Layer 11 of a small transformer language model trained on English Wikipedia (16 layers, counted from 0, width 96).
A neuron adds its activation times its output weights to the MLP's output. To switch it off is to set its activation to zero at one token and run the rest of the model.

Output weights of the MLP neurons that the questions are about. A number n stands for (n - 500) times 0.00084.
n5: 588 480 479 544 503 532 530 301 326 488 464 186 518 504 440 388 428 537 523 500 705 499 555 579 513 247 385 410 211 316 393 344 418 616 371 464 372 367 531 514 402 454 319 367 599 361 399 505 457 537 470 925 535 457 727 506 368 588 536 617 612 255 768 595 308 539 619 269 411 398 466 565 398 392 462 644 503 640 709 524 459 631 493 706 616 449 537 568 348 428 491 453 486 378 657 588
n91: 486 452 482 556 357 460 622 587 759 426 482 680 493 404 550 455 516 435 529 529 712 484 579 699 398 320 500 439 381 260 401 647 491 459 458 545 464 388 344 515 976 380 589 567 569 495 559 359 555 619 526 428 410 488 433 555 325 666 541 541 465 467 894 480 520 622 612 647 542 589 653 649 408 422 367 575 701 450 567 579 481 605 501 689 488 694 520 463 596 524 376 498 460 356 592 562
n97: 530 498 480 683 409 556 461 400 553 453 512 599 353 301 458 492 804 558 452 411 454 430 388 541 617 375 278 406 292 569 478 443 808 403 404 421 466 385 613 333 500 677 558 575 754 689 516 356 563 514 766 591 576 440 501 532 512 659 186 426 447 602 667 577 330 795 457 378 368 267 192 651 532 380 689 523 414 390 472 314 583 627 503 298 470 373 468 392 525 405 379 285 756 424 519 564
n107: 645 274 565 596 580 590 566 629 465 649 364 570 467 354 787 389 646 298 482 455 441 406 501 81 485 584 407 446 718 465 412 474 647 337 340 329 639 527 349 470 396 486 460 684 380 399 543 550 647 436 514 461 451 661 497 634 447 511 462 459 550 455 47 473 470 539 297 269 503 445 313 386 460 677 379 548 597 433 263 269 361 343 255 405 436 481 472 470 721 697 491 517 475 647 506 623
n116: 566 490 530 583 491 545 436 624 264 466 831 543 348 596 600 457 422 614 528 459 350 590 421 661 481 548 414 846 594 319 585 433 562 451 495 294 462 488 265 814 590 394 514 403 573 625 639 671 582 425 747 413 626 459 424 583 374 558 198 380 471 465 689 565 237 394 334 592 249 410 534 562 434 403 361 688 343 708 220 814 219 706 423 583 617 283 632 316 543 398 505 434 656 313 748 662
n130: 563 402 459 618 380 510 431 644 439 450 974 464 360 524 294 514 327 543 579 394 579 353 156 546 495 610 596 513 431 462 654 670 594 564 492 599 513 457 444 321 553 437 513 612 747 290 404 868 562 546 438 325 431 334 389 650 365 605 474 621 329 594 788 733 535 618 406 695 340 339 417 546 395 518 394 719 467 810 288 403 492 547 503 721 685 662 523 453 424 313 453 549 609 399 563 520
n147: 424 651 633 282 465 479 576 526 452 271 48 713 572 487 479 514 481 502 650 253 551 369 412 191 563 420 555 590 395 406 466 437 502 633 464 648 531 553 529 356 287 589 456 535 117 581 423 341 575 521 584 460 448 624 633 409 590 428 373 540 538 527 703 556 398 524 511 454 492 816 537 476 445 598 730 647 542 456 650 410 347 367 369 372 231 540 272 442 455 479 393 426 606 479 449 459
n180: 509 688 725 622 579 445 873 617 432 535 537 447 469 489 513 654 168 303 659 534 383 591 331 511 405 570 277 526 581 670 351 513 617 585 582 760 385 482 556 487 417 471 529 323 348 485 602 367 461 528 338 292 543 582 480 451 354 623 575 514 526 449 649 520 589 530 386 381 319 674 440 409 355 416 510 281 485 554 443 601 386 436 400 469 486 381 522 674 383 420 557 576 397 292 598 486
n241: 350 448 693 693 383 538 481 409 483 447 699 770 355 478 563 282 407 669 485 682 634 416 305 514 538 537 412 369 360 426 644 527 523 767 473 327 353 320 431 284 539 442 438 549 271 275 631 544 269 608 433 763 404 499 316 456 456 411 366 439 441 730 122 561 712 230 344 493 470 561 364 413 720 479 536 649 563 666 615 422 553 269 501 430 368 645 353 423 422 488 466 483 651 547 643 373
n244: 505 611 532 237 460 554 401 497 480 280 534 546 632 481 650 737 637 504 490 396 414 573 521 217 351 470 373 777 612 494 442 578 544 363 326 520 583 670 252 256 587 416 231 747 493 336 453 515 815 473 595 600 548 659 657 629 467 550 586 322 376 568 503 327 624 361 461 533 513 470 460 273 510 593 295 513 627 497 370 751 312 557 457 214 769 455 597 363 529 585 569 460 412 645 407 406

Each question names a token from some text and the token that comes next. It shows the activations a of the neurons there, in the order above. A number n stands for (n - 500) times 0.0058.

Then comes g, the gradient of the next token's log-probability with respect to the MLP's output, scaled to length 1. A neuron's effect is roughly proportional to its activation times (output weights . g). A number n stands for (n - 500) times 0.00093.

" well", then "-"
a: 500 509 48 543 498 500 560 513 496 430
g: 662 602 488 701 629 579 523 458 331 576 319 352 449 447 642 582 512 605 580 498 620 460 408 463 588 476 464 631 495 435 550 462 446 584 514 619 424 372 277 613 330 410 677 751 354 329 519 532 710 617 367 613 492 320 481 386 606 484 458 555 644 376 400 400 585 356 441 373 395 429 599 372 536 544 564 560 492 459 462 686 339 310 457 578 421 288 411 693 535 556 426 495 639 357 519 504
Which neuron, switched off, lowers the next token's probability most? n97

" is", then " surrounded"
a: 500 500 508 475 481 552 496 501 270 513
g: 498 527 404 464 346 381 442 474 542 695 432 480 705 693 415 365 381 681 410 541 506 616 336 442 576 689 354 529 470 701 488 480 401 278 419 425 483 473 521 502 530 484 475 534 558 459 493 553 776 223 513 425 621 509 354 564 372 443 736 630 327 364 566 559 505 636 636 510 626 543 581 387 565 574 526 372 440 495 419 719 527 556 480 530 366 542 410 576 486 450 700 580 287 517 504 343
Which neuron, switched off, lowers the next token's probability most? n241

" completion", then " of"
a: 492 493 497 495 503 473 526 378 483 509
g: 622 636 511 488 646 422 577 417 419 652 477 579 476 584 484 555 504 390 350 483 458 565 373 345 451 589 380 565 583 611 304 647 410 662 377 567 337 503 468 619 529 574 507 274 466 503 682 460 819 387 446 572 573 541 331 399 469 483 520 483 776 673 532 582 391 469 582 421 277 493 598 424 281 560 376 275 504 523 569 420 484 424 356 366 490 649 629 427 507 355 568 580 559 382 385 518
Which neuron, switched off, raises the next token's probability most? n180

" her", then " writing"
a: 502 483 468 432 553 502 343 502 500 534
g: 675 521 691 487 480 463 426 488 574 570 571 528 454 532 504 480 446 628 475 476 716 603 518 517 550 311 534 561 415 513 464 365 463 613 723 408 658 650 601 380 585 650 575 719 723 584 609 591 405 425 510 501 296 565 545 204 427 532 402 438 500 465 421 356 414 412 476 538 581 582 547 602 432 578 424 592 449 553 481 489 395 523 501 481 314 508 242 376 396 710 285 558 252 345 620 442
Which neuron, switched off, raises the next token's probability most? n147

"be", then "ira"
a: 486 670 511 447 481 501 468 496 569 478
g: 550 548 533 626 605 501 651 659 563 432 359 557 412 574 412 351 449 507 445 577 449 661 614 396 432 578 502 459 593 339 593 370 436 660 684 525 467 332 373 296 466 591 654 391 576 511 568 434 334 706 218 621 300 325 546 503 669 573 384 622 454 593 600 612 425 538 457 547 598 467 536 470 573 792 433 540 493 568 606 569 594 630 426 713 586 449 352 510 505 564 339 516 378 475 419 365
Which neuron, switched off, lowers the next token's probability most? n91

" but", then " was"
a: 476 514 500 440 378 479 298 498 495 503
g: 403 581 468 727 339 430 354 466 345 730 547 397 356 537 439 524 616 424 649 520 586 509 562 468 554 471 567 632 431 470 592 340 614 400 458 443 515 272 634 481 295 462 464 587 412 445 745 500 490 409 342 735 571 617 645 453 353 504 483 467 316 372 378 373 601 567 425 729 305 495 336 438 505 358 737 445 549 519 634 497 400 575 667 523 583 511 511 476 557 387 596 454 570 572 456 399
Which neuron, switched off, lowers the next token's probability most? n147

" want", then "s"
a: 469 502 726 534 497 471 550 507 514 496
g: 399 508 407 582 549 574 579 411 408 627 460 254 484 405 451 438 430 416 246 411 611 575 611 494 492 673 576 370 641 552 428 351 553 373 280 293 726 681 175 691 482 327 390 428 448 612 453 639 449 481 266 641 457 547 433 489 485 339 540 645 497 420 408 451 491 454 483 510 703 570 606 568 373 493 421 555 510 692 536 437 572 590 533 538 438 522 485 510 529 530 562 473 657 514 473 321
Which neuron, switched off, raises the next token's probability most? n97

"et", then "ta"
a: 697 500 500 440 540 502 464 527 534 496
g: 583 350 395 677 580 409 375 578 682 586 535 374 516 671 609 500 463 568 468 539 522 610 694 380 455 561 417 329 493 536 569 421 472 607 570 244 596 542 708 453 561 487 447 487 575 705 631 380 468 757 543 352 427 258 465 540 432 409 378 578 665 424 397 581 725 340 463 585 562 529 438 448 304 452 655 644 733 432 454 462 481 466 643 553 596 581 462 347 473 517 459 390 417 375 474 590
Which neuron, switched off, raises the next token's probability most? n5

" Tho", then "ugh"
a: 491 542 492 500 495 436 571 497 503 538
g: 623 548 497 305 442 280 560 492 485 496 322 431 386 460 494 282 533 690 343 518 469 547 534 579 331 405 590 565 502 657 558 562 625 475 506 524 380 617 678 692 479 554 678 344 403 465 469 536 689 653 533 721 590 541 289 617 570 510 614 530 414 442 597 767 485 708 561 522 528 539 400 596 382 504 389 594 388 492 565 576 286 300 548 441 321 529 484 540 532 340 473 366 618 447 508 562
Which neuron, switched off, raises the next token's probability most? n244

" ", then "pur"
a: 509 456 500 687 588 482 499 466 457 500
g: 529 453 591 379 490 355 427 424 479 517 609 458 388 342 409 309 524 520 430 524 446 521 586 533 564 603 443 643 274 333 549 661 315 664 464 529 562 494 563 525 550 598 356 445 409 541 247 368 612 462 498 451 695 485 579 513 464 372 532 727 540 320 558 482 540 485 449 427 678 520 589 527 538 662 635 521 487 285 580 387 584 402 535 319 278 293 480 770 625 704 542 390 463 605 451 419
Which neuron, switched off, raises the next token's probability most? n116

" the", then " War"
a: 595 497 529 483 519 524 466 468 519 490
g: 359 511 515 544 485 530 455 576 497 511 551 276 619 470 519 491 449 448 440 594 475 445 405 532 634 356 477 470 534 210 391 397 582 506 557 434 405 418 806 263 479 692 653 659 619 488 673 494 416 440 392 584 545 485 401 747 440 540 556 702 630 482 451 316 410 636 523 420 426 556 540 405 511 564 410 395 673 696 441 351 408 496 600 632 460 404 637 521 320 446 644 525 682 446 467 680
Which neuron, switched off, lowers the next token's probability most? n5